Layer 5 of a small transformer language model trained on English Wikipedia (12 layers, counted from 0, width 64).
A neuron adds its activation times its output weights to the MLP's output. To switch it off is to set its activation to zero at one token and run the rest of the model.
A neuron's activation on a vector x is SiLU(gate . x) times (in . x), where the dot is the dot product.

Input weights of the MLP neurons that the questions are about. A number n stands for n times 0.0052.
n12 gate: 28 10 7 8 10 19 -46 -24 13 6 -18 -23 30 50 -5 35 68 -47 37 36 -49 21 -19 -17 23 32 70 -23 0 49 -14 51 -21 41 28 -56 1 -21 8 -16 -24 -6 -34 -51 32 7 -18 -43 -28 -31 -9 2 18 4 -20 33 -1 -2 18 29 9 8 21 -9
n37 gate: 22 -20 2 41 -9 -46 -1 -13 8 2 4 -36 22 40 -25 12 23 48 55 -11 30 28 -21 -41 41 -50 -4 -10 -66 8 4 -23 37 5 -6 25 -20 -24 -33 -12 11 49 21 7 -69 31 35 17 13 -20 -7 -15 -23 44 34 7 -24 -16 -22 -25 -32 19 19 -11
n67 gate: 25 8 -44 39 -36 -13 34 36 -18 -32 -24 3 -20 7 33 53 7 3 37 -45 15 -58 -2 13 11 25 23 2 8 12 53 9 67 -7 -30 7 -9 5 36 11 -11 -19 53 7 7 18 -52 -26 1 79 4 39 -6 8 5 -17 25 -26 -27 -33 47 -58 -32 18
n72 gate: -1 -44 -1 20 -34 19 2 -26 -8 9 -13 -1 -19 -57 5 20 -8 40 -31 -85 5 9 28 27 47 -19 68 -26 30 -56 -15 23 -16 -37 -5 -12 31 -3 6 -18 24 -27 -33 29 -27 -21 -21 -41 -6 -44 -30 -50 -1 28 -10 21 -33 -37 -55 28 -17 31 -3 -15
n77 gate: -27 -6 -48 26 -14 5 -22 -11 -37 43 -94 -41 40 -13 -61 43 -36 -23 -17 -18 0 8 -6 20 -27 27 5 5 -2 -26 -37 32 11 40 -11 49 74 10 12 -48 -18 -89 -3 8 -35 40 -11 -23 9 -18 21 -25 -8 3 -61 2 27 21 51 -8 35 -39 -27 -31
n88 gate: 17 -38 -56 55 48 3 -28 19 -7 -13 -4 18 -7 47 15 -61 -40 -38 34 2 -7 3 6 -10 12 39 41 20 39 32 -17 -34 -16 23 12 20 22 -50 -31 19 -22 -23 29 -52 -15 -21 43 -7 19 40 20 -5 -21 27 -29 -27 -16 -15 -10 5 -37 42 -3 -29
n94 gate: -36 5 7 -21 25 -23 -16 -23 -35 38 47 -23 -11 2 50 20 -29 21 -29 -60 42 6 10 11 -43 20 -9 -45 -28 -33 3 -20 -42 7 29 35 -32 -15 33 -34 -16 4 24 -10 -26 21 41 -33 -47 55 32 65 6 11 37 11 -34 35 14 -2 53 38 11 -10
n127 gate: -7 33 -7 -12 31 34 60 -52 3 -33 -71 4 42 24 -35 2 19 -17 17 38 28 50 15 22 -23 56 72 12 12 8 -48 -47 3 31 32 27 -22 -13 65 24 13 -53 -16 -30 42 -30 47 -6 33 -9 21 11 -8 26 -12 -18 -31 -27 -10 24 -8 10 -16 5
n138 gate: 11 -43 -10 -13 -40 -11 -5 31 -36 33 -16 8 34 13 4 -24 -34 29 1 -31 -7 -10 20 48 -8 -29 34 35 -62 -4 38 28 53 0 42 -10 7 19 -33 -44 10 20 -35 -59 -23 -3 -5 21 51 12 32 15 -30 5 -2 52 8 37 3 27 -3 -11 -46 -18
n143 gate: 4 -27 -4 -27 17 -19 20 36 -2 -29 40 -26 -52 -52 12 -18 28 4 69 40 -10 37 32 -4 6 -6 34 -16 81 45 -6 41 29 -73 13 7 3 -50 -56 31 71 50 29 -12 -13 23 -43 -4 -11 -10 38 16 32 13 -37 -22 -11 21 1 61 7 87 18 0
n166 gate: 5 46 11 -27 -37 19 -34 22 2 91 -48 -49 -27 2 16 7 -27 -8 -47 9 -11 -9 32 -18 -3 -16 17 43 -17 13 25 60 -7 -51 20 7 -25 -22 -28 21 14 5 56 -23 -21 -16 42 9 28 92 25 -13 27 32 -37 21 -36 60 -18 -2 36 1 -27 -15
n180 gate: 38 33 15 -20 -7 2 2 -50 64 7 -19 -33 -9 -7 12 -31 31 17 -16 13 -8 33 -18 28 -13 -17 37 28 13 24 28 2 0 10 55 -5 -40 -18 8 -3 -25 -1 9 26 14 -8 -5 -21 24 -40 10 25 9 16 36 -39 -16 -9 -16 -29 25 -4 -6 -31
n181 gate: 0 22 -33 13 -1 6 -52 -30 -7 -36 -25 -76 3 -17 -9 -17 -18 -38 34 -11 16 -15 32 32 -57 -3 -20 1 -17 14 -28 -60 41 -28 13 -11 -37 13 -23 -6 -70 -37 -44 11 47 -37 28 10 -67 -47 -13 -14 -25 -3 8 -12 -16 82 -9 12 34 -25 16 -8
n12 in: -11 4 -6 -39 -19 -4 33 52 -53 -33 -14 -6 14 13 16 18 1 -14 -3 12 -26 27 45 -41 38 -7 -51 18 47 -14 -36 -25 -11 9 -19 -5 -70 22 17 4 -21 -29 24 -24 17 -4 -18 -55 39 9 7 -26 23 31 -13 10 15 0 10 -19 11 18 43 -25
n37 in: 1 -38 -67 -36 -23 32 69 -23 18 5 -19 -26 -18 61 -8 -41 52 23 32 29 -12 -10 32 12 17 -45 -3 32 36 22 -19 -49 -50 0 -29 17 -30 12 -8 17 8 18 19 20 -36 -50 5 7 -1 -53 5 1 7 18 5 35 -37 -37 -15 -22 18 21 -2 39
n67 in: -15 27 -42 6 7 -12 34 -1 30 25 2 0 -10 0 -18 17 4 53 30 -24 -19 -55 -38 -18 -1 -4 3 -14 2 17 33 -20 38 5 15 24 1 41 -84 18 -30 1 -29 -6 8 5 -26 16 -38 13 -4 8 -44 -20 42 24 20 42 22 -46 65 27 -60 18
n72 in: 13 -6 -40 -6 4 21 -37 -35 -13 -10 31 59 -23 46 32 46 1 5 -21 -18 -24 -18 -10 41 25 -19 8 -30 -18 -11 -10 2 -1 -29 63 -23 -21 -11 23 -12 -32 -27 23 -15 -37 41 14 -6 7 -17 24 -20 -17 -27 29 18 -16 -61 -49 8 30 15 -16 57
n77 in: 5 22 11 -14 33 -20 16 -18 -18 53 11 -19 -9 -9 -3 -63 12 14 -13 -12 18 -19 -21 19 25 10 -27 11 -13 -9 -20 -47 8 -28 -38 -29 32 10 20 33 23 9 32 -6 43 -22 1 9 0 -34 -92 22 20 -62 2 16 29 0 -3 27 -16 -3 -36 -38
n88 in: 19 33 55 0 -28 57 -10 23 22 29 -14 -7 -41 -1 -22 -14 10 -9 -22 12 28 -34 4 -5 -22 4 2 -34 17 -26 -38 13 -8 -28 5 -17 -14 -23 2 40 -15 -1 15 -1 -15 -42 -7 28 -20 -8 69 -16 66 -19 -17 -16 -17 17 8 46 19 -1 -20 4
n94 in: -66 -16 -39 -2 -6 7 -2 -33 -1 19 -18 -4 27 -71 27 3 -2 -36 10 -42 27 7 30 -34 0 39 -14 -23 38 -23 -34 -28 21 2 -35 4 13 22 -4 8 -46 -31 -3 3 -22 43 -2 -33 2 -50 -22 -40 -54 23 30 -11 3 -21 -6 -1 14 12 -44 47
n127 in: -54 -14 -3 -37 51 36 8 -43 -3 5 -31 -25 40 11 5 9 -1 7 19 40 -7 -30 28 -46 13 36 25 9 -24 25 12 -5 91 -14 -44 -17 -45 15 16 -10 -21 5 -14 2 -14 -41 18 -40 68 -48 12 -12 4 6 48 49 -7 35 -10 23 18 1 25 10
n138 in: -14 -8 -6 22 45 44 3 -41 4 -4 21 -48 -25 -27 13 -33 25 11 27 49 -49 4 -26 36 -20 37 12 22 -6 13 -21 -41 12 -50 -3 13 -36 -28 16 16 -5 44 47 -54 -30 -12 17 -59 15 -14 -2 0 31 35 9 26 -19 -41 13 13 33 28 20 10
n143 in: -24 -22 68 0 26 -41 -15 20 -9 -5 -2 29 18 14 41 -38 12 31 -5 8 52 -8 -44 5 -27 -7 21 -78 7 2 -1 34 8 -5 -2 17 -7 -12 -34 19 61 17 3 57 17 18 1 21 28 -21 4 28 -31 13 -80 23 42 47 -16 41 -24 -22 49 26
n166 in: -5 8 -86 -57 -23 -25 21 37 -33 11 -30 -10 -7 31 12 25 13 73 6 26 -11 32 48 -16 -25 -50 5 3 30 8 -27 14 -39 -30 -9 -2 -17 -2 -1 6 24 -35 67 -54 37 45 11 -9 -2 7 20 33 -73 -14 21 -9 -34 8 -8 16 -7 -28 -4 39
n180 in: -5 57 31 0 18 27 41 -34 -10 15 15 -66 42 -5 -26 1 -21 26 49 -16 -40 -64 31 6 -25 17 22 44 -20 -42 39 16 31 -32 44 -6 -43 -3 -21 -16 3 33 23 22 33 -15 38 14 -2 -63 -11 20 16 -24 48 22 27 32 -8 3 8 31 7 0
n181 in: 41 -27 28 36 -9 -21 4 -4 -5 -35 -7 -30 26 -8 -34 9 25 -14 1 17 50 36 27 6 -37 17 -25 40 -39 11 32 -23 32 14 18 -17 -6 -42 33 -45 18 -3 -47 40 -31 9 13 -4 3 -68 -44 -20 44 8 -12 25 -45 -39 25 9 0 14 28 29

Output weights of the MLP neurons that the questions are about. A number n stands for n times 0.0053.
n12: -51 -23 -3 -25 44 14 38 8 72 34 -13 19 -17 11 -6 23 4 -53 12 -38 11 -1 10 10 7 7 28 30 -17 -2 5 -3 14 5 23 -14 33 29 -28 22 -5 41 -23 10 6 -19 -26 42 7 9 -44 -38 -5 2 -23 -35 19 7 -30 -16 22 1 -18 7
n37: -29 5 1 -2 -11 -4 -58 61 6 -6 -13 -33 19 -30 -21 59 -1 -26 -7 -9 -16 11 -5 8 -26 17 17 -29 -58 -15 -23 10 -42 -29 8 19 7 -17 -7 -33 -31 50 -23 27 -59 49 -9 14 19 10 22 20 15 26 -23 -4 -1 -10 22 13 -78 11 -23 -31
n67: -6 25 10 1 3 5 -11 4 -9 -22 -13 -8 -1 -57 -5 5 3 -53 5 -3 9 -1 -76 30 -27 -31 3 0 -1 50 -22 11 -8 67 -10 -33 -40 29 -3 -14 -10 -43 -11 1 -37 -4 11 12 -12 -50 -8 17 -25 21 -20 29 15 -1 36 42 25 26 24 -28
n72: 41 -29 -7 60 8 -22 -17 27 46 21 22 29 5 -41 -22 -9 10 -48 22 -1 -13 19 -35 6 -4 -13 -2 -38 -19 36 33 -21 21 -30 -5 -17 -11 32 25 15 -10 -10 -23 64 -24 17 3 -94 55 13 39 -26 -9 1 46 36 5 -44 -32 47 -4 4 -40 -2
n77: 34 -42 -9 -1 -13 22 -18 4 -54 -16 -43 -33 14 0 5 3 -10 8 5 -6 32 14 11 -9 -6 -28 24 27 -3 -4 7 -2 67 25 -14 -32 -25 57 -15 -34 -8 8 -1 -12 41 -12 -1 -6 -23 -1 48 -5 -18 57 19 43 13 -18 19 9 29 -25 21 -38
n88: 14 14 -2 -16 -40 55 -25 35 4 -8 1 -8 6 -11 -9 -9 -2 22 31 -10 16 -33 50 3 22 34 22 -1 40 37 8 -38 -13 59 -17 -16 23 -25 28 -1 28 -4 -28 -29 6 29 22 -4 21 15 -18 -40 11 -16 -28 -18 -41 1 -49 18 -23 47 19 58
n94: -10 -5 4 32 6 15 -9 54 -6 -10 -4 -46 -6 17 -48 -1 -27 35 -48 11 -41 -49 26 11 16 -19 17 11 18 3 8 -20 24 34 -6 46 1 -32 -5 3 52 -6 17 -25 -25 -6 32 0 -11 46 35 -14 15 -39 6 -33 37 25 -2 -4 -1 -56 6 -39
n127: 4 45 -33 -8 -52 15 -16 8 23 -4 -5 -21 8 -3 17 24 -22 -24 -22 46 2 4 18 2 -5 45 55 25 18 9 7 -56 -7 10 5 -9 22 -26 4 -18 -3 -44 26 -13 -2 51 -23 -33 -19 -12 -42 -16 45 75 -46 -4 -32 8 10 8 16 -27 -62 -26
n138: 11 -26 47 14 -26 -20 -4 21 -14 -29 12 -12 -7 17 -25 26 18 -1 8 -23 8 18 45 3 23 18 -13 9 -64 -57 -23 18 -50 -6 36 1 23 -40 15 -36 24 -6 0 -34 -17 -32 1 27 -57 4 -3 8 3 5 23 -4 14 32 13 7 -68 -14 39 -7
n143: -19 -42 2 7 7 43 -3 26 -14 0 -1 -12 13 -51 27 -3 -12 -4 28 40 1 -22 -29 1 29 27 50 -14 18 3 27 7 2 49 26 39 8 19 -32 47 56 -40 20 -44 5 8 -18 -12 -63 -21 25 -44 35 21 44 -41 -51 -24 22 13 -1 31 -31 11
n166: -1 9 -6 23 -40 -9 -17 -9 9 2 39 45 16 11 -20 -2 10 -32 4 -29 2 -4 -27 -27 41 -20 -14 9 -11 62 32 -16 21 14 -5 10 -42 3 18 32 -44 2 25 -4 -9 2 15 29 46 39 20 -53 20 4 22 5 47 32 6 -47 36 -9 -5 -26
n180: 36 31 -21 26 -15 26 -3 5 -16 12 12 34 0 -26 51 -22 25 -46 -4 10 5 -16 -30 45 11 -27 -18 35 19 -12 -18 -29 -12 16 -2 16 -53 -17 -7 30 -15 18 -5 17 33 -12 -29 -2 54 -35 -5 3 18 8 -10 20 -17 25 -27 -15 -62 -10 -17 18
n181: -29 8 27 -33 -8 4 19 -41 -32 -5 9 13 -49 8 -5 12 0 22 15 -2 5 -6 -11 -39 8 -29 8 -10 29 39 2 45 -22 -22 3 15 14 -65 -38 2 -29 -18 24 -4 -27 20 -44 51 24 26 -7 -23 -49 -9 -34 -4 39 -30 25 -78 -7 -30 9 10

Each question names a token from some text and the token that comes next. It shows the vector x that enters the MLP there. A number n stands for n times 0.034.

Then comes g, the gradient of the next token's log-probability with respect to the MLP's output, scaled to length 1. A neuron's effect is roughly proportional to its activation times (output weights . g). A number n stands for n times 0.0046.

" 5", then "–"
x: -10 -28 -27 -14 -13 10 14 16 18 -18 17 -2 20 16 24 40 27 -9 0 -26 -20 -31 -4 -15 -12 8 -7 18 -42 -6 -24 -30 -17 -12 41 -9 35 -11 -42 -57 -6 45 -23 -9 -18 13 -4 29 -7 3 16 -2 -3 36 29 -12 -37 -6 26 -15 -26 -16 26 24
g: -34 -32 11 53 -47 18 -7 -8 -21 16 -24 36 24 -47 5 1 29 -5 2 -54 -5 11 -3 48 -5 -37 17 -74 -16 -31 -1 -14 21 1 -4 -8 4 -16 20 -21 46 -15 15 -1 38 -22 7 -16 16 -13 65 -17 18 11 40 -55 -1 -3 1 6 -21 -9 29 -39
Which neuron, switched off, raises the next token's probability most? n72

".", then "\n"
x: -17 -20 -1 12 -17 5 14 -33 2 -22 -7 9 44 12 46 30 -41 16 19 -4 -23 17 -23 -3 -24 -16 3 30 -28 -8 16 -11 -2 16 -23 -29 -10 8 -23 -7 -7 2 6 41 -11 43 -16 68 23 -6 -22 27 7 -1 1 -23 -17 21 20 -20 -32 -20 -33 42
g: -23 -46 13 -46 -25 22 -48 -2 40 -11 -67 6 -35 -17 -18 31 -40 -47 22 -13 0 -6 11 28 18 -8 5 -20 20 7 -4 -37 30 -7 3 49 -7 -25 1 -2 -9 -30 -3 32 21 50 -38 26 -50 3 33 21 0 -5 -16 4 -15 14 -4 27 -30 60 -26 -14
Which neuron, switched off, lowers the next token's probability most? n88

"ing", then " a"
x: 3 14 -27 21 4 -24 4 9 11 -9 -13 -30 4 -43 21 18 6 -4 17 -19 -48 7 1 -2 -5 20 -10 37 13 -4 -34 12 -36 35 32 22 -1 -71 -38 5 22 9 -21 -9 -29 13 -30 6 6 -8 -49 -17 8 7 -33 20 -32 38 10 -31 -17 -32 -11 7
g: -23 23 12 -6 -8 -53 13 -39 -28 28 3 33 3 41 -29 -5 -16 -40 12 -26 -33 -16 -21 4 -37 12 14 -8 50 -11 7 -43 -21 79 39 26 -27 -7 18 -17 2 -45 39 -7 21 36 -58 -11 -23 -6 3 18 -16 -3 0 -34 0 -8 -30 17 -8 21 -32 -35
Which two neurons, each switched off alone, lower its probability most, in order? n77, n127

"no", then "te"
x: 2 24 -5 -12 6 -8 26 62 -9 -28 -16 18 -17 -9 20 -20 5 -2 -9 -41 -22 -12 2 -41 -23 0 -12 36 2 9 -54 -7 -45 -1 -11 -3 -3 -8 -39 2 13 16 -4 -4 -29 5 -31 -20 2 -1 21 29 3 45 62 -4 31 2 19 -41 -33 -29 1 -19
g: -14 -2 1 14 -24 34 20 -9 -84 -2 16 36 -30 17 14 4 62 14 8 -29 -7 -19 -29 -16 -51 -9 -27 15 21 -14 2 -33 4 19 13 30 58 0 -5 4 -1 12 28 6 11 6 -28 33 -35 -25 53 -47 34 -15 3 52 20 15 18 -16 12 36 36 -16
Which neuron, switched off, raises the next token's probability most? n72

" to", then " the"
x: -4 30 -7 -2 -17 -16 2 -28 12 15 24 49 7 -45 27 -3 50 -9 32 -14 -5 -5 -10 -29 -26 23 -8 9 -6 -11 -9 -47 -8 34 33 -5 -32 -17 6 -5 22 9 8 10 -21 -16 -17 24 58 -23 -51 31 23 2 -11 -17 -31 13 30 -21 -25 -1 -26 19
g: -28 63 10 10 4 42 -1 15 43 34 14 12 2 -33 2 30 -4 -34 20 19 17 5 -5 31 -25 2 0 -30 38 31 -16 -13 -28 45 17 57 -43 -18 -25 -18 59 -33 -9 6 48 -5 -39 -20 20 -12 -27 19 45 -8 -19 -8 23 -30 -37 -23 -6 33 -5 -15
Which two neurons, each switched off alone, lower its probability most, in order? n180, n77

"W", then "il"
x: -36 31 0 -17 9 8 20 1 10 17 10 22 52 -8 13 61 42 -53 6 -1 -32 28 -18 -1 29 22 -11 31 6 -23 -40 -21 -1 20 0 17 -15 34 -17 -38 0 21 -6 32 27 15 5 -14 -5 18 -18 16 3 12 31 -39 -43 15 -11 6 6 -11 -7 39
g: -52 -52 38 7 27 31 14 33 7 30 -17 -59 -4 -30 7 2 -2 11 -48 10 36 22 14 46 28 -18 30 -1 -13 -25 9 -25 -7 68 55 -6 14 7 3 19 40 -15 -9 -25 29 -24 0 13 31 -22 2 -9 -9 15 45 28 -37 -18 21 -2 41 2 -15 -25
Which neuron, switched off, lowers the next token's probability most? n143

"ance", then " of"
x: 24 1 -3 27 20 2 14 39 -8 -17 -23 8 28 -48 23 4 21 -7 45 -16 -57 23 14 -5 5 17 -49 16 16 6 1 18 -17 7 -25 -2 33 -22 -8 -22 -19 19 -27 4 -34 -26 -5 -26 -11 -16 -21 61 -4 5 -10 -12 -31 25 30 -3 -25 -38 -25 7
g: -1 -34 18 30 21 22 5 32 -37 1 -27 -17 -48 4 22 26 51 10 -11 13 -26 65 -29 8 -61 10 43 4 -19 16 6 17 -12 -28 4 -28 41 17 23 -1 9 54 7 33 27 23 11 -7 6 -32 -9 -17 36 19 -53 27 3 37 -16 -6 32 -27 12 39
Which two neurons, each switched off alone, lower its probability most, in order? n143, n94

"ook", then "er"
x: -14 45 -14 51 -30 -13 16 17 14 -18 -8 -12 4 -27 32 -17 17 6 -8 -3 -27 4 11 -7 22 13 -17 41 18 -29 -36 8 -33 -9 26 3 25 -18 -2 -31 25 21 -43 25 -4 13 -1 5 -21 23 -59 -23 25 25 4 15 -18 19 19 0 -41 -24 -4 8
g: -20 -24 -6 -40 10 -19 -11 -46 -29 13 60 -45 21 -18 -5 -38 -42 42 26 -4 -8 -53 62 -33 66 35 12 12 16 -36 -18 4 9 16 19 -28 -5 -25 4 5 15 1 5 -17 35 -1 20 -30 27 -3 -28 5 -4 -4 28 -53 -3 -6 27 29 -18 -22 -21 10
Which neuron, switched off, lowers the next token's probability most? n72

"po", then "und"
x: -38 11 -43 0 27 5 2 46 41 -25 -10 -5 29 -21 38 6 16 -18 12 -35 -7 -8 29 -26 19 20 -11 8 -12 3 -20 1 13 6 -9 -13 21 21 -22 31 -5 -1 1 1 -11 2 -15 -23 -15 7 18 37 41 22 27 -26 23 42 -5 -11 -30 -54 -25 -40
g: 51 -1 -23 26 7 -27 -5 17 -24 0 -7 13 -17 -44 11 4 -10 35 3 -37 -34 29 -39 -5 19 17 36 48 -35 32 0 8 19 1 -14 23 35 5 -20 -55 -13 16 -13 -8 11 15 -1 -3 -26 -25 5 16 34 42 -55 -65 29 -44 -32 -1 -19 6 -54 -25
Which neuron, switched off, raises the next token's probability most? n127

"tin", then " D"
x: 13 -22 -20 4 27 5 43 44 -18 5 -22 -27 -10 11 32 -6 33 -8 2 -24 9 26 -1 -52 21 -22 48 33 -8 -12 -20 -6 -14 36 36 12 -6 -40 9 8 -7 27 4 -32 10 -13 35 8 -3 13 -31 -11 14 53 6 -7 40 24 4 -25 -42 -31 1 -1
g: -4 -2 12 45 -4 -27 -25 -30 3 11 30 -37 -29 -61 23 3 50 22 8 -14 -6 33 -20 18 -4 -21 -12 29 4 -6 -34 33 42 12 -3 -13 -48 -18 28 -30 -38 -28 -3 38 31 -33 -26 15 -4 0 1 12 -57 -3 16 -1 -28 27 63 -28 -39 22 0 38
Which neuron, switched off, raises the next token's probability most? n12

"-", then "po"
x: -26 29 -12 4 -28 -21 12 44 -23 4 16 0 -22 -24 -5 53 21 -28 -1 7 1 27 -43 35 -11 11 -27 22 -15 -18 -30 -29 4 -4 42 -28 43 -1 -16 12 -20 25 -17 28 14 -6 -18 -2 -9 26 -24 23 28 50 7 -34 -23 10 36 -13 -34 5 12 -42
g: 20 36 29 9 25 14 7 -6 -26 15 -78 13 17 -14 -27 8 -19 16 26 -14 8 16 44 -13 2 44 8 11 50 17 30 -39 -34 35 -68 -4 17 6 -14 -3 44 -19 3 -16 -21 -15 -6 -12 -10 37 -13 -18 -57 33 22 26 4 38 5 -49 -19 21 -23 18
Which neuron, switched off, lowers the next token's probability most? n127

" be", then "y"
x: 4 -9 -7 15 -8 -16 -24 10 21 13 16 31 40 -27 28 24 29 7 19 13 -50 24 -37 -13 12 28 -1 25 -13 -16 3 -15 -16 17 15 -13 3 -5 -42 -31 -9 -1 0 16 -31 -24 -3 6 -5 -37 9 66 7 6 -19 -17 20 56 29 -19 -5 -49 -14 2
g: -33 20 -23 -53 -2 54 -8 12 9 -16 42 28 -15 -12 9 0 -17 27 20 25 -3 18 -17 -12 -6 -23 31 -17 29 -25 -29 -28 8 -1 -18 -51 55 23 2 -1 -16 -59 -2 -20 19 0 9 -16 -36 -4 8 45 52 51 48 -2 -1 4 23 -2 -36 -9 -58 19
Which two neurons, each switched off alone, lower its probability most, in order? n12, n127

"s", then " re"
x: -21 -5 -10 21 20 21 19 21 46 -1 -36 0 7 -6 16 24 13 -3 -17 -6 -9 8 -3 -8 -28 47 -37 35 0 -27 0 19 -31 -32 77 -3 34 -21 -35 -5 3 18 -26 -5 -35 -7 7 -7 5 25 -40 -40 30 4 4 0 18 40 22 -35 -17 -19 -10 24
g: -42 46 -2 94 33 10 -41 -39 -28 27 -22 10 25 -3 11 54 23 -3 14 30 -11 19 -9 -28 14 -15 44 2 35 37 -66 0 -17 -19 -8 17 -12 -18 27 -26 2 -26 2 -1 -39 -13 -25 54 -1 -6 9 38 5 5 -11 12 1 12 10 -14 20 8 14 10
Which neuron, switched off, lowers the next token's probability most? n77

" J", then "D"
x: -14 -2 -12 -55 16 35 20 13 -3 -6 18 9 22 -5 12 20 10 -7 -41 -40 -21 13 -38 12 -6 26 1 34 -1 -18 -57 -11 5 12 -1 28 -29 2 -23 -18 -24 35 -18 14 39 25 13 51 -9 14 -28 -8 19 30 34 -24 -23 15 1 10 -8 -18 -19 42
g: 3 -37 10 17 -32 37 -13 5 13 -17 -18 -27 -20 -13 -22 15 -11 -42 -1 40 10 15 -35 82 33 1 -28 -2 -32 -12 -4 -13 -29 -14 -32 -52 -40 -26 8 -26 3 9 -10 32 -1 41 -54 16 11 -43 36 42 -13 -46 17 3 -15 2 37 26 23 24 -2 -20
Which neuron, switched off, raises the next token's probability most? n94

" 3", then " |"
x: -27 -6 -26 -57 27 36 4 9 -4 -12 29 17 18 2 27 16 48 -3 -17 -10 -9 2 -13 -17 7 -10 22 13 -50 2 -27 -43 -30 -3 20 -4 -12 9 -34 -39 3 13 -1 9 -32 0 -14 18 -3 -19 24 6 25 -4 24 -20 -57 -14 18 3 -15 -42 26 22
g: 13 -48 1 -2 -21 19 19 -33 30 4 -50 -34 15 -22 27 -19 -19 41 10 -58 -11 15 -6 -7 -2 12 -4 -6 -20 25 -29 -22 -51 3 5 -19 -1 -40 -51 -52 -36 2 15 39 18 14 44 2 -11 -22 -20 -16 -44 30 14 -11 -49 4 30 -12 -38 55 1 -4
Which neuron, switched off, lowers the next token's probability most? n37

" S", then "C"
x: -18 3 -25 -28 19 6 18 56 20 -1 15 9 10 -13 -3 17 3 -19 -13 -13 -2 -1 -35 -17 -4 27 -35 11 -4 -25 -43 0 0 6 24 -2 5 25 3 -13 2 49 -51 1 31 19 2 24 -2 32 -22 -17 43 50 65 -29 -29 -1 14 -15 -15 -4 -14 4
g: 19 -24 5 -3 3 -18 24 -3 -24 0 -23 -10 -11 -15 -37 57 -16 -74 25 -27 10 58 -43 83 -54 12 16 -6 -30 0 20 -23 10 -12 -2 6 -3 -33 16 -41 -2 15 1 16 15 -1 -17 -2 -7 -45 17 35 -1 -15 40 -4 -36 32 40 1 15 21 14 -12
Which neuron, switched off, lowers the next token's probability most? n72

" ", then "round"
x: -19 -7 -14 -4 -8 -1 2 19 12 -2 -6 25 10 -4 7 38 -10 9 -16 10 -1 -14 -22 12 10 12 -28 44 -33 2 -47 -29 22 12 34 -34 26 -7 -65 10 -22 28 -32 17 -25 -21 -24 15 8 10 -25 31 41 43 -5 -30 -1 -11 28 -1 -32 -21 18 -20
g: 19 -8 54 -4 -38 8 -22 30 -34 30 -26 -40 -20 8 -12 -18 49 38 9 -8 51 -22 -16 30 -9 -25 -31 4 1 38 3 7 -14 -22 -13 -24 1 -16 37 -19 -25 -43 33 -35 -23 -38 -26 12 48 29 27 -31 1 7 5 27 -35 -6 -15 24 19 36 53 37
Which neuron, switched off, lowers the next token's probability most? n166

" in", then " 19"
x: -8 27 1 5 -19 29 -9 -13 8 15 5 35 23 -3 49 16 4 -4 -3 -18 -12 -24 -47 -13 -39 -4 0 21 -18 7 -21 -36 -6 37 6 11 -34 -12 -20 5 26 11 -11 8 -20 -7 -41 -13 42 -26 -42 45 4 -2 -27 -13 -18 21 -14 -43 -24 -16 -22 10
g: -21 35 -9 -11 -11 46 -22 -18 2 -20 3 1 1 57 -4 -36 8 -1 -19 -3 24 -31 8 -12 13 -47 2 -34 -8 -2 -19 38 -16 20 -26 -18 1 4 -13 -28 -4 14 60 -37 -27 -17 24 -1 7 -28 14 60 -27 -30 6 -15 -43 -35 30 37 27 78 1 40
Which two neurons, each switched off alone, lower its probability most, in order? n67, n88

"son", then " defeat"
x: 1 3 -8 16 14 -14 16 41 28 -19 -19 -30 2 10 29 7 13 -14 -17 -5 -42 0 10 -2 2 9 -21 66 6 -31 -42 23 -25 -2 39 8 21 -32 -25 -37 -18 42 -1 27 -10 -10 20 -7 -24 28 -55 -19 -20 30 19 18 -8 3 30 -31 -8 -17 15 11
g: -17 -38 41 0 10 32 -5 25 1 -5 16 -21 44 10 -34 -46 26 50 1 -8 -18 -56 1 3 10 -19 19 -5 -4 11 1 -14 -8 -15 41 -5 -27 -16 -8 30 0 -30 25 -77 -10 -20 -20 -2 22 50 -24 79 -31 -23 41 9 0 -18 31 28 -11 10 9 -16
Which neuron, switched off, lowers the next token's probability most? n143

"fin", then "ity"
x: -37 23 1 25 35 8 28 -1 -6 17 21 -22 3 12 54 -15 35 -2 -31 -25 -20 3 19 -2 -4 26 -2 3 16 -50 -15 -13 -25 6 8 -5 36 5 -14 -17 0 22 -21 -37 9 0 0 -18 0 -11 -38 31 5 56 31 8 -57 30 31 3 -25 -1 1 -9
g: 17 35 35 51 -50 -22 -7 36 -59 11 -4 -7 1 -3 9 20 34 -36 -58 12 19 43 -10 -17 2 -7 -32 -45 -9 8 -19 -24 14 79 -10 5 -33 3 3 8 1 38 17 -41 -10 8 -7 12 5 -23 10 -60 -13 -43 7 -7 -24 14 -17 29 8 -14 -24 13
Which neuron, switched off, lowers the next token's probability most? n94

")", then " is"
x: 1 -3 -1 -4 4 10 18 -27 -9 -40 -40 9 35 17 48 27 -15 8 11 -4 -33 -10 -24 7 -19 9 -11 9 -31 -11 -32 -6 3 -35 18 -26 -12 -38 -26 -51 8 10 0 9 -13 34 -5 30 19 7 -14 36 5 4 8 5 11 30 21 -31 -41 1 -33 39
g: 25 11 -20 -42 25 -73 19 -15 0 5 22 48 -5 13 29 56 41 -11 -5 65 -27 -6 29 -3 -9 40 -22 0 26 14 22 58 23 5 -39 1 6 3 -47 -16 7 0 -43 -12 -16 17 26 -9 -4 -41 3 -4 10 25 -53 4 23 14 -27 12 -6 -19 -34 -11
Which neuron, switched off, lowers the next token's probability most? n143

"n", then "ock"
x: -29 19 -15 -5 -15 -15 3 23 45 -30 1 4 13 -13 5 13 38 -22 -50 22 -30 14 -8 2 -33 1 -29 39 0 -39 14 10 14 13 30 -17 -25 -15 17 -20 -16 21 -31 33 -13 -25 23 16 -7 5 32 -39 -5 45 59 -11 17 27 -2 -9 -35 -37 8 -2
g: 3 39 -5 -38 9 6 30 9 9 5 -16 13 -4 7 -31 -11 -26 -52 -3 -9 -8 -37 61 11 17 6 -9 15 -26 -4 67 1 13 51 23 9 -12 -16 13 44 23 -51 59 3 -52 21 2 3 -26 -11 11 44 8 -5 5 -21 40 -29 47 -52 9 16 15 -3
Which two neurons, each switched off alone, lower its probability most, in order? n181, n143

"ar", then "ge"
x: -12 41 20 26 6 14 13 29 3 9 -6 25 2 27 16 -14 43 -5 -14 -42 -70 5 9 49 1 26 0 0 24 -59 -5 -14 11 4 -24 -61 14 2 -16 27 -25 24 -11 15 -14 -17 9 5 -8 -5 -38 -32 -27 23 0 2 -18 -9 15 -18 -12 -17 11 -2
g: -17 46 15 -52 -7 34 6 -14 27 10 -35 12 -37 -2 -38 -43 -3 -23 1 -29 1 15 12 -47 -44 7 -20 9 4 9 -19 -10 -24 12 -25 -4 -41 -23 -5 -13 5 55 28 15 -18 8 44 -40 16 -37 24 3 -20 -34 20 11 -63 -56 34 -18 -36 -23 1 7
Which neuron, switched off, raises the next token's probability most? n166